Layer 8 of a small transformer language model trained on English Wikipedia (16 layers, counted from 0, width 128).
A neuron's activation on a vector x is GELU(weights . x + bias), where the dot is the dot product.

Input weights of the MLP neurons that the questions are about. A number n stands for n times 0.0057.
n36 (bias -0.121): 36 9 -36 19 40 3 16 -11 9 -8 -16 -43 -4 -23 8 -47 49 0 -60 30 18 -9 29 -19 6 8 -11 -38 26 44 10 -54 38 -8 -59 -19 5 2 -5 52 21 34 -34 -10 35 -2 4 7 -24 -41 -3 -6 -42 -20 19 61 3 -19 -40 52 -2 -43 -28 28 0 -13 -94 8 27 -18 27 -28 -3 -9 39 35 -6 -12 -7 -43 3 -16 21 -8 49 25 -29 8 -2 72 22 28 -41 10 -39 -14 11 31 -15 -10 -19 9 -18 6 -28 -4 23 -10 15 29 22 -52 -11 -23 -39 37 50 20 8 9 -48 1 20 28 12 -24 -3 -39
n39 (bias -0.158): -20 25 25 25 9 -4 28 -13 -46 14 -21 -23 -43 -2 23 -27 -26 -25 39 31 12 -14 -3 -13 -20 29 -15 -23 -27 39 12 -27 -5 -21 -10 25 21 -1 -11 -15 -1 35 -26 -2 -9 12 10 49 12 -20 -23 -15 18 25 12 8 -6 -13 -13 26 16 -40 20 -15 3 41 31 39 36 -28 4 -48 -19 37 1 -5 -16 -15 -5 7 3 -17 -1 -8 -5 10 42 -2 -10 9 12 -11 -29 -4 20 -6 -6 19 -8 -39 1 29 8 0 -8 8 -22 0 -27 25 -26 -12 26 6 -7 24 -8 -8 15 9 -1 -1 -1 38 9 36 1 -32
n51 (bias -0.264): 3 22 3 7 7 21 15 38 -10 22 -32 43 -22 -16 2 -29 5 18 -5 -17 -31 -7 5 13 -19 44 -7 37 -7 24 9 -17 4 5 9 12 12 -8 21 15 -39 -26 5 4 12 31 -31 -15 77 -1 -49 25 -11 21 31 18 -34 25 -8 -14 20 -17 4 22 -28 -13 38 17 -11 19 32 27 -83 -52 18 -24 8 -4 45 10 -18 32 8 -4 -24 -17 -31 26 58 -3 34 12 15 2 -7 -10 18 -33 -15 -32 -41 6 5 1 11 2 -37 -10 -30 -22 -56 -21 -9 -17 23 12 6 -54 13 -14 -8 -2 5 -33 -38 -5 24 52
n55 (bias -0.126): 59 -6 -27 -3 5 23 -58 1 -23 11 16 30 22 44 1 -23 -8 24 32 -6 -15 -23 16 15 -6 -13 -4 -22 28 20 20 -22 30 -6 -20 2 43 34 -16 14 36 -21 20 -13 8 -7 -4 -42 18 5 -31 44 -29 -55 -57 -19 -7 23 19 31 -38 -2 -16 -12 5 9 48 12 -1 22 -22 -7 7 -54 14 -22 2 19 -2 -8 -18 49 -4 7 8 -8 28 -16 -1 -14 -30 32 24 -38 16 17 17 -11 11 -8 -43 3 29 -1 2 0 -19 -41 -12 10 10 0 6 -8 -9 -54 14 5 41 -17 -5 32 4 22 -17 -21 -22 7
n89 (bias -0.125): -18 -15 -14 11 -50 9 -10 29 -23 37 3 -40 -29 -59 -28 -28 2 -18 -14 -8 -10 10 -5 22 -11 -4 -26 2 2 -18 14 -17 -21 19 -8 -13 -27 1 -20 -17 -3 14 36 -12 12 12 42 12 -35 32 -44 -12 33 31 10 -9 22 -31 6 7 23 5 -8 23 -28 -8 1 25 -26 9 -17 -8 -15 1 36 16 -5 -18 -28 5 -23 -10 -20 30 5 -6 33 -13 29 9 -1 -37 -28 -5 20 -18 19 7 10 -33 46 24 10 7 38 16 -4 -16 12 36 27 3 40 34 34 -23 43 -28 -16 9 -28 22 -3 8 14 21 23 32
n128 (bias -0.057): 11 -26 -1 -28 19 10 25 7 -22 4 -42 19 -26 -36 65 46 6 24 -24 33 -20 -5 11 -24 59 -26 -5 4 14 10 24 5 -19 8 -8 -40 -18 -24 -13 16 16 -55 7 -36 11 -7 1 24 -36 -7 69 1 4 47 36 26 29 -18 24 -5 -18 -1 -3 2 -16 -21 -16 -53 20 -26 -5 -8 0 -5 53 8 21 3 22 -19 22 -1 -24 7 11 17 -16 -19 18 -14 -25 19 14 14 -15 8 -24 -18 -75 31 42 7 -16 -5 21 -5 -23 5 18 17 11 27 -13 -33 -10 -38 -8 10 -7 -13 21 12 21 -25 -14 -20 3 -4
n152 (bias -0.182): 31 -8 -9 -32 24 15 56 31 -2 27 10 19 12 -20 -23 -31 3 4 13 3 6 -21 -28 13 -29 -8 -29 -40 31 -1 -8 42 -13 22 12 3 4 -29 25 -8 -11 -13 8 -25 3 -30 3 -23 -10 -1 -7 7 8 -4 -31 7 20 15 -20 15 22 22 -25 -37 57 17 -9 3 -3 34 -22 -12 24 -7 46 -6 -18 -1 9 12 -18 -5 -35 13 19 -14 9 -12 6 -34 -13 9 -51 3 24 -17 -28 10 36 24 9 -27 3 15 -4 -2 36 -22 -3 2 12 -29 22 -31 -1 37 37 -17 -25 27 30 12 -22 -1 -35 8 1 9
n175 (bias -0.192): -12 12 35 9 42 -39 4 14 16 -10 3 -33 13 1 7 33 -29 -7 -33 21 -9 -29 12 7 -71 5 1 4 -38 -7 36 20 -29 -11 -26 15 -20 17 9 18 -3 29 -10 -36 -27 -6 25 38 -47 22 -16 -7 -47 -28 17 32 -5 -39 -20 17 -31 -17 24 10 -30 7 -40 18 23 -10 23 -16 -15 11 33 13 -8 -25 -22 32 44 5 44 27 -2 1 -1 -40 1 -20 11 15 30 -49 10 -24 1 11 -28 13 -30 -19 -12 -21 13 6 31 29 25 1 -46 17 19 9 -43 10 8 -28 22 -7 -13 43 7 -3 17 19 -48 -10
n272 (bias -0.018): 22 -8 10 -12 33 22 6 32 3 -30 24 19 13 21 -9 30 -58 -22 -37 5 -8 15 9 0 -20 -25 0 8 -12 -10 -11 -11 31 -30 -18 -34 -46 -30 15 11 17 -4 -26 11 23 -26 -16 -15 30 -20 -7 -20 16 -11 -9 -3 -17 3 44 -37 -53 15 42 21 16 -3 9 19 5 32 -25 5 -24 23 23 22 -6 3 -15 9 16 -48 3 2 46 -8 -35 15 15 50 -8 3 38 17 -28 1 11 -16 2 -13 -16 -21 31 1 22 -2 -23 -10 -25 16 -8 1 1 -33 1 11 -20 -1 8 12 4 -20 -19 8 2 -21 19 6
n273 (bias -0.053): 10 -7 4 -16 14 4 13 37 -11 6 18 10 20 -21 13 9 10 35 -35 -9 15 -25 2 17 -14 -1 22 -21 -8 13 16 -8 25 -19 22 20 -28 -10 -24 -18 -24 34 -18 -42 16 -55 -7 32 -10 -5 -23 2 10 -42 -36 -25 9 21 1 3 3 6 -14 -1 -54 -18 12 -1 36 -1 -20 -2 52 35 31 6 16 10 -27 -28 11 21 18 36 -42 -5 -11 9 14 -31 46 -7 7 6 26 11 4 -9 31 -12 7 -35 -11 2 -13 -33 -16 -10 -6 -4 -1 -14 -21 4 -9 7 10 23 -24 7 -36 56 -10 -15 3 21 45 -11
n345 (bias -0.054): -11 -19 19 -50 5 -7 -2 -31 -8 40 20 -8 37 -23 -37 20 -10 34 0 10 -20 -23 3 19 24 15 -1 -10 10 35 4 30 29 -10 -5 40 7 -7 -50 -5 -42 3 15 -33 8 -27 -22 -19 -35 19 19 -15 1 33 -14 -8 9 6 -2 -43 -14 -1 40 16 17 -5 -31 24 12 -17 -7 -2 -23 -31 28 0 16 -18 -28 24 5 -5 -23 -5 1 35 24 -39 22 20 1 -7 11 27 8 12 -3 -34 24 11 -3 5 14 31 -18 -16 5 18 -2 10 6 28 -56 25 -26 -6 16 47 -34 12 -38 -5 7 -19 -12 -12 -43 34
n347 (bias -0.028): 22 2 18 -4 8 -23 33 21 9 3 -42 25 12 4 33 -20 -56 -22 -29 15 17 26 4 35 8 15 -28 -5 43 -17 -22 -5 -16 13 -14 -2 12 -4 -26 1 11 -14 14 -31 -26 12 11 -30 12 -26 48 -14 6 3 -4 3 30 -5 6 3 -5 -20 -38 9 9 -8 -23 -9 20 4 4 -33 -15 -10 -1 -18 -27 -8 8 -37 21 12 10 4 33 8 -54 30 33 13 30 10 14 18 -25 1 -1 -29 -14 29 16 42 21 29 -9 38 -10 10 -17 12 -6 19 -6 -1 -8 7 -16 -29 10 -17 -23 -4 0 -8 43 -41 -48 -8

Each question shows a token from some text and the vector x that enters the MLP there. A number n stands for n times 0.075.

"-": -9 -3 40 5 1 -11 -45 14 -16 2 18 30 23 -13 -3 -11 9 -4 -9 -27 -1 17 -32 -26 -2 21 7 -5 -7 3 -17 32 13 3 -1 8 -38 -22 -3 -3 21 33 14 10 -15 49 15 11 20 5 -10 14 -25 -17 0 -19 -18 -19 27 -20 -6 12 22 -24 4 1 9 2 11 16 4 8 15 1 -8 28 12 0 4 8 -18 7 -21 -29 -14 3 0 -38 -4 -15 -2 0 -1 7 15 17 2 -12 6 -17 -5 1 0 2 11 -18 -28 0 19 -50 12 1 -6 3 -15 5 5 20 -4 12 0 -36 3 48 -5 -18 -2 22
Which neuron lights up most? n345

"eni": 17 2 26 9 1 -17 -18 -1 -13 -33 8 18 12 -12 -10 2 24 -21 14 -8 5 28 -7 -20 -14 6 -2 -15 -30 4 -26 14 5 21 -23 30 -36 12 -11 11 27 25 -5 -6 4 52 0 -4 14 -10 -1 1 -11 -3 4 -31 -11 -16 10 -23 -10 2 19 1 -4 1 12 -4 -27 -10 14 10 17 -13 5 13 40 7 -14 -20 -15 -1 7 -16 6 23 -14 -29 -15 -10 13 12 -13 2 0 21 -24 -21 11 -13 9 -9 -4 18 7 -39 -20 36 28 -14 29 6 2 -4 -20 0 -5 24 27 15 -13 -24 19 27 -3 -25 -12 1
The three highest activations, in order: n345, n272, n36

"=": -12 -12 7 15 27 1 -5 16 -8 -26 6 4 8 24 -4 -10 13 -10 -17 -2 11 -6 -1 -29 -10 39 -4 22 2 -8 -14 35 -14 -6 15 -21 -23 -8 8 10 -14 23 -3 5 -2 38 22 38 12 -8 -4 -1 0 -23 -6 1 -7 -16 17 40 6 -3 -1 16 1 11 -3 -35 -12 11 0 -5 26 -18 21 12 -8 32 4 -22 -15 -4 -10 -17 -16 -6 5 -19 4 -6 0 29 -14 0 -11 -6 -22 -7 -10 -20 3 1 -26 23 20 -17 -47 -10 21 -35 15 8 -15 18 -22 22 3 17 2 24 -18 -14 19 22 5 -13 -23 23
Which neuron fires most, and how strongly? n36, at about 2.3

"s": -11 11 -2 19 10 -11 -22 1 4 -11 -7 26 7 -6 -3 -22 25 -20 -21 -11 14 5 2 -47 17 17 -16 18 5 -8 -11 16 7 12 6 10 -22 -5 -3 13 2 30 7 -10 -3 61 11 6 -1 -33 -5 10 8 -20 -4 10 14 -29 20 15 -11 -7 27 -12 -3 7 -8 -29 -3 22 4 18 -1 4 5 3 16 18 -1 -45 -13 -2 9 -30 -4 20 11 -23 -11 -3 -9 27 -29 -12 -13 0 -15 -22 10 0 14 3 -11 28 17 7 -13 -2 14 -29 20 -8 -1 24 -25 7 -14 -2 -14 14 -9 -21 1 46 8 -19 5 10
Which neuron lights up most? n36

",": -31 0 4 15 13 -8 -9 19 1 -8 9 26 3 12 -16 -9 23 -11 2 -21 12 -2 4 -35 -13 40 -4 24 5 -27 -5 27 -15 -11 -9 -30 -26 -3 -7 2 -20 27 10 20 -5 40 9 30 11 -19 -10 23 14 -40 -11 -11 0 6 27 17 18 25 16 -5 2 -4 20 -29 -2 4 -3 -3 22 -11 38 14 16 25 -17 9 -14 -3 0 -3 -41 26 -24 -20 2 -4 0 9 -8 -17 -6 -2 -9 -32 -6 -7 5 6 -19 27 12 -17 -9 13 19 -47 2 9 -23 9 -22 2 0 -9 -5 4 5 -18 3 19 4 5 -9 4
The three highest activations, in order: n273, n51, n175

"ti": -13 16 36 2 -19 -33 -32 -20 -8 -19 5 25 14 -19 -6 7 -1 9 -6 2 13 11 -7 -5 -21 28 -2 8 -7 -10 -15 38 -29 13 -16 -10 -34 -10 -10 29 -5 31 0 11 7 48 5 12 1 32 2 -12 -1 -8 6 -8 19 11 22 2 -10 -5 11 -3 -4 -5 15 3 5 25 -9 10 22 0 -13 6 19 10 -7 -20 -16 -20 -1 -11 5 33 13 -28 -11 -11 12 -19 -30 1 6 7 10 -25 6 2 19 10 -15 29 23 -6 -31 -2 0 -53 11 13 -6 32 -22 -12 2 8 -13 4 8 -15 -3 30 -18 -21 -17 -18
Which neuron fires most, and how strongly? n345, at about 1.7

"/": 8 -10 -3 13 -14 10 -7 11 -5 8 12 18 38 5 7 -14 24 -5 -2 -23 15 -12 -4 -15 -21 10 1 -6 2 -25 -9 43 -7 -8 2 -10 -32 -22 0 5 -16 35 9 1 9 44 3 10 1 -6 8 0 19 -33 -3 -25 9 -15 7 22 -16 16 24 -14 2 -16 9 -4 -2 24 -7 2 23 24 26 25 -6 37 -10 -7 -21 -27 -6 -9 -25 4 14 -24 -7 -4 13 13 7 8 8 13 -16 -22 -9 -12 8 5 -3 20 28 11 -40 -10 14 -47 0 9 -2 -4 -30 5 -14 -3 2 4 10 -18 19 31 3 -37 -23 10
The three highest activations, in order: n272, n273, n152

"eme": 1 16 22 13 -8 22 -19 -15 5 -12 -9 22 -4 9 2 -2 18 -36 0 13 12 4 -13 -2 -14 16 -30 5 -7 -13 -25 14 -1 -16 11 -22 -31 22 -22 -27 -3 5 -3 -16 5 61 -16 2 4 1 6 -2 -23 -12 2 11 19 7 38 -21 -2 4 22 -20 -9 10 21 -5 -5 11 10 16 33 -3 16 -3 16 47 -13 -33 -1 -11 15 -17 -5 5 21 -20 -13 -5 10 9 -16 -3 0 -3 -34 -27 -13 -6 16 11 -37 7 25 1 -17 16 9 -40 11 17 -2 12 -17 20 4 9 3 4 -29 -20 -16 31 4 -6 -14 23
Which neuron lights up most? n347

" Puerto": 4 0 25 22 -29 -13 -19 5 -17 -5 2 13 12 9 -11 -19 29 -14 7 -12 15 5 -23 -12 -28 22 -16 -7 -17 -17 0 20 -16 -11 -8 -19 -33 5 1 -14 -2 31 10 5 0 50 -5 10 -6 14 3 -9 12 -9 -1 -26 1 -13 11 2 7 -10 16 5 -4 17 22 -30 -20 17 8 11 19 6 22 -2 -1 27 -26 5 -20 12 5 -25 -3 34 1 -8 3 3 18 34 -20 14 -12 6 -27 -10 5 -19 36 3 12 19 24 -7 -20 13 33 -41 32 6 -17 -14 -32 24 -13 0 -16 -11 2 3 4 -1 -7 -16 -20 11
Which neuron fires most, and how strongly? n89, at about 1.4

" |": -23 2 19 21 30 -1 5 8 -18 -15 14 9 12 6 -16 1 29 -18 -9 -17 20 24 3 -14 13 27 31 -1 -16 -1 -12 9 -24 -15 9 -11 -37 8 4 4 12 20 16 1 -1 49 -7 6 6 -19 -1 -1 -1 -22 -9 -20 4 -13 2 8 -1 -10 1 -9 10 18 4 -29 0 61 7 -6 10 1 29 0 -4 21 18 5 2 -8 -5 -26 -27 2 4 -20 -20 -4 -2 36 0 -20 15 25 -37 -31 -6 -3 7 -33 -10 36 9 -5 -22 -20 26 -43 -4 -8 3 18 -23 11 4 -17 8 12 6 -32 -3 -8 12 4 -22 13
Which neuron fires most, and how strongly? n175, at about 0.62

"B": -15 9 20 14 -16 -8 -2 -9 -7 0 16 11 14 12 -8 8 1 3 -20 -20 7 13 -28 -31 18 7 -30 -10 9 -12 -36 44 16 -3 3 -24 -23 0 4 8 13 39 4 12 -4 56 -7 14 9 7 -7 -5 -7 7 -4 -23 7 -12 45 1 14 -12 27 5 -4 -20 21 -18 -11 40 7 -2 31 -23 6 0 4 6 -27 1 -16 11 -1 -13 -12 9 18 -20 -36 -4 18 1 -12 5 6 32 -26 -33 -9 -6 18 -12 -3 22 18 -14 -13 8 19 -7 6 11 9 -1 -22 8 -16 0 -20 10 -12 -14 2 16 11 -25 -24 12
Which neuron lights up most? n345

"Ac": -6 -1 16 29 -10 -21 -8 2 -12 -14 6 18 -1 7 4 -1 15 -11 -7 11 15 10 -11 -28 0 19 -5 -9 -15 -8 -32 33 -11 7 -12 -17 -38 -4 -14 -6 23 30 -6 -23 -3 61 -11 21 5 13 1 21 -13 -16 -4 -10 2 -7 35 -8 -8 -3 14 8 -3 5 44 -17 0 34 -14 -7 30 -1 -9 -20 16 -2 3 -22 -22 1 6 -1 -5 18 13 -17 10 -3 9 12 -26 4 -7 -1 -35 -12 -3 -1 8 29 0 -1 26 3 -11 9 4 -62 11 13 -37 14 -26 11 -6 12 -15 22 -21 -6 -4 38 16 -15 -8 -3
The three highest activations, in order: n347, n39, n273

" Sel": 2 -3 16 2 5 7 -23 -10 -26 -19 22 16 12 -10 6 -3 7 -17 -8 -23 24 12 -4 -13 -2 31 -21 -15 -12 8 -19 41 -19 0 -15 -12 -52 -15 0 -1 19 42 -1 0 5 52 -2 8 4 -9 -2 -11 -19 -7 -6 2 8 18 21 -4 -4 26 12 3 5 18 32 -24 -11 35 13 14 3 -3 -2 -19 15 40 0 -13 -5 5 -12 -15 -34 3 5 -35 -15 -16 10 -3 -13 26 5 -9 -39 1 -1 -9 6 14 -6 16 25 4 -7 -7 19 -65 17 24 -3 13 -24 31 -14 2 -23 -1 7 -13 -17 17 16 -13 -4 8
Which neuron lights up most? n152

"\n\n": -14 -5 3 10 20 -2 -12 8 -4 -25 -1 16 14 22 -11 -5 9 -30 -13 -16 12 -13 -3 -34 -1 34 -13 26 7 0 -18 25 -17 -10 15 0 -24 -12 0 16 -19 27 -6 12 -1 44 26 3 -3 15 6 13 12 -21 -18 -7 -4 -10 33 20 -8 3 -11 8 1 21 13 -32 -8 26 -7 5 14 -19 28 15 9 31 -3 3 -15 4 8 -22 -18 24 -13 -11 0 -5 -13 4 -16 -11 -16 -16 9 -15 -21 -2 -1 0 -28 24 -5 -8 -32 -13 14 -41 6 13 -24 9 -21 10 8 10 -1 34 -11 -11 17 43 18 -1 -17 18
Which neuron lights up most? n55

"dam": -1 9 26 22 12 -10 -8 -7 -4 -3 -3 40 15 29 -5 -13 41 -34 0 -14 18 10 -18 -6 -6 19 -35 -13 4 -13 -22 13 4 -20 5 -7 -18 19 -16 -13 -11 30 11 10 -4 70 -22 3 3 6 12 -10 -24 -2 -14 -13 -8 -24 24 7 5 -11 16 -15 5 1 14 -16 -5 0 -5 9 29 -25 0 6 24 23 -27 -35 -12 -6 7 -14 1 13 11 -23 -8 -3 0 7 -11 5 3 3 -47 -14 -16 -6 15 -18 -13 21 2 11 -9 26 8 -29 16 7 11 6 -2 13 -22 12 10 14 -14 -14 1 7 4 -14 -24 29
Which neuron fires most, and how strongly? n347, at about 0.69

" Chun": -14 -2 24 35 6 18 -19 -5 3 -25 14 22 -2 13 1 -10 8 -19 10 -21 9 3 -25 -26 8 32 -28 -18 -1 -4 -15 28 -5 -14 -12 -7 -55 8 8 -14 -4 28 8 17 -9 71 -6 -12 9 -4 6 -19 -15 -1 -8 -11 -13 5 38 2 -2 -3 -1 2 17 9 4 -19 -2 21 0 23 30 -5 4 -10 -9 21 -14 -19 3 -9 -1 -7 0 -2 4 -19 -8 1 16 -6 -18 -5 1 -16 -31 -21 -23 -20 3 -3 -9 19 22 16 -9 0 12 -51 29 1 13 12 -9 13 -24 23 -15 13 -8 -8 15 11 19 -14 7 23
Which neuron lights up most? n272

"ron": 1 0 21 9 2 -1 -5 4 -9 -3 3 27 8 7 1 -1 11 -8 4 -4 2 1 -11 -26 1 14 -22 -9 -10 -18 -23 16 -11 1 -16 -7 -59 -5 -13 -13 -3 32 5 -17 5 58 -5 1 15 -10 4 -3 -12 8 -18 -5 -4 -11 25 -13 3 -5 23 14 10 5 -19 -12 5 24 12 12 27 -17 3 1 28 22 -6 -23 7 20 -4 -8 -5 4 -2 -25 3 -12 4 11 -22 -10 -1 10 -29 -30 -4 3 -16 7 -12 17 23 -4 -15 26 21 -80 42 1 15 23 -23 -16 12 16 -10 14 -26 -1 -5 32 -5 -3 -16 20
Which neuron lights up most? n345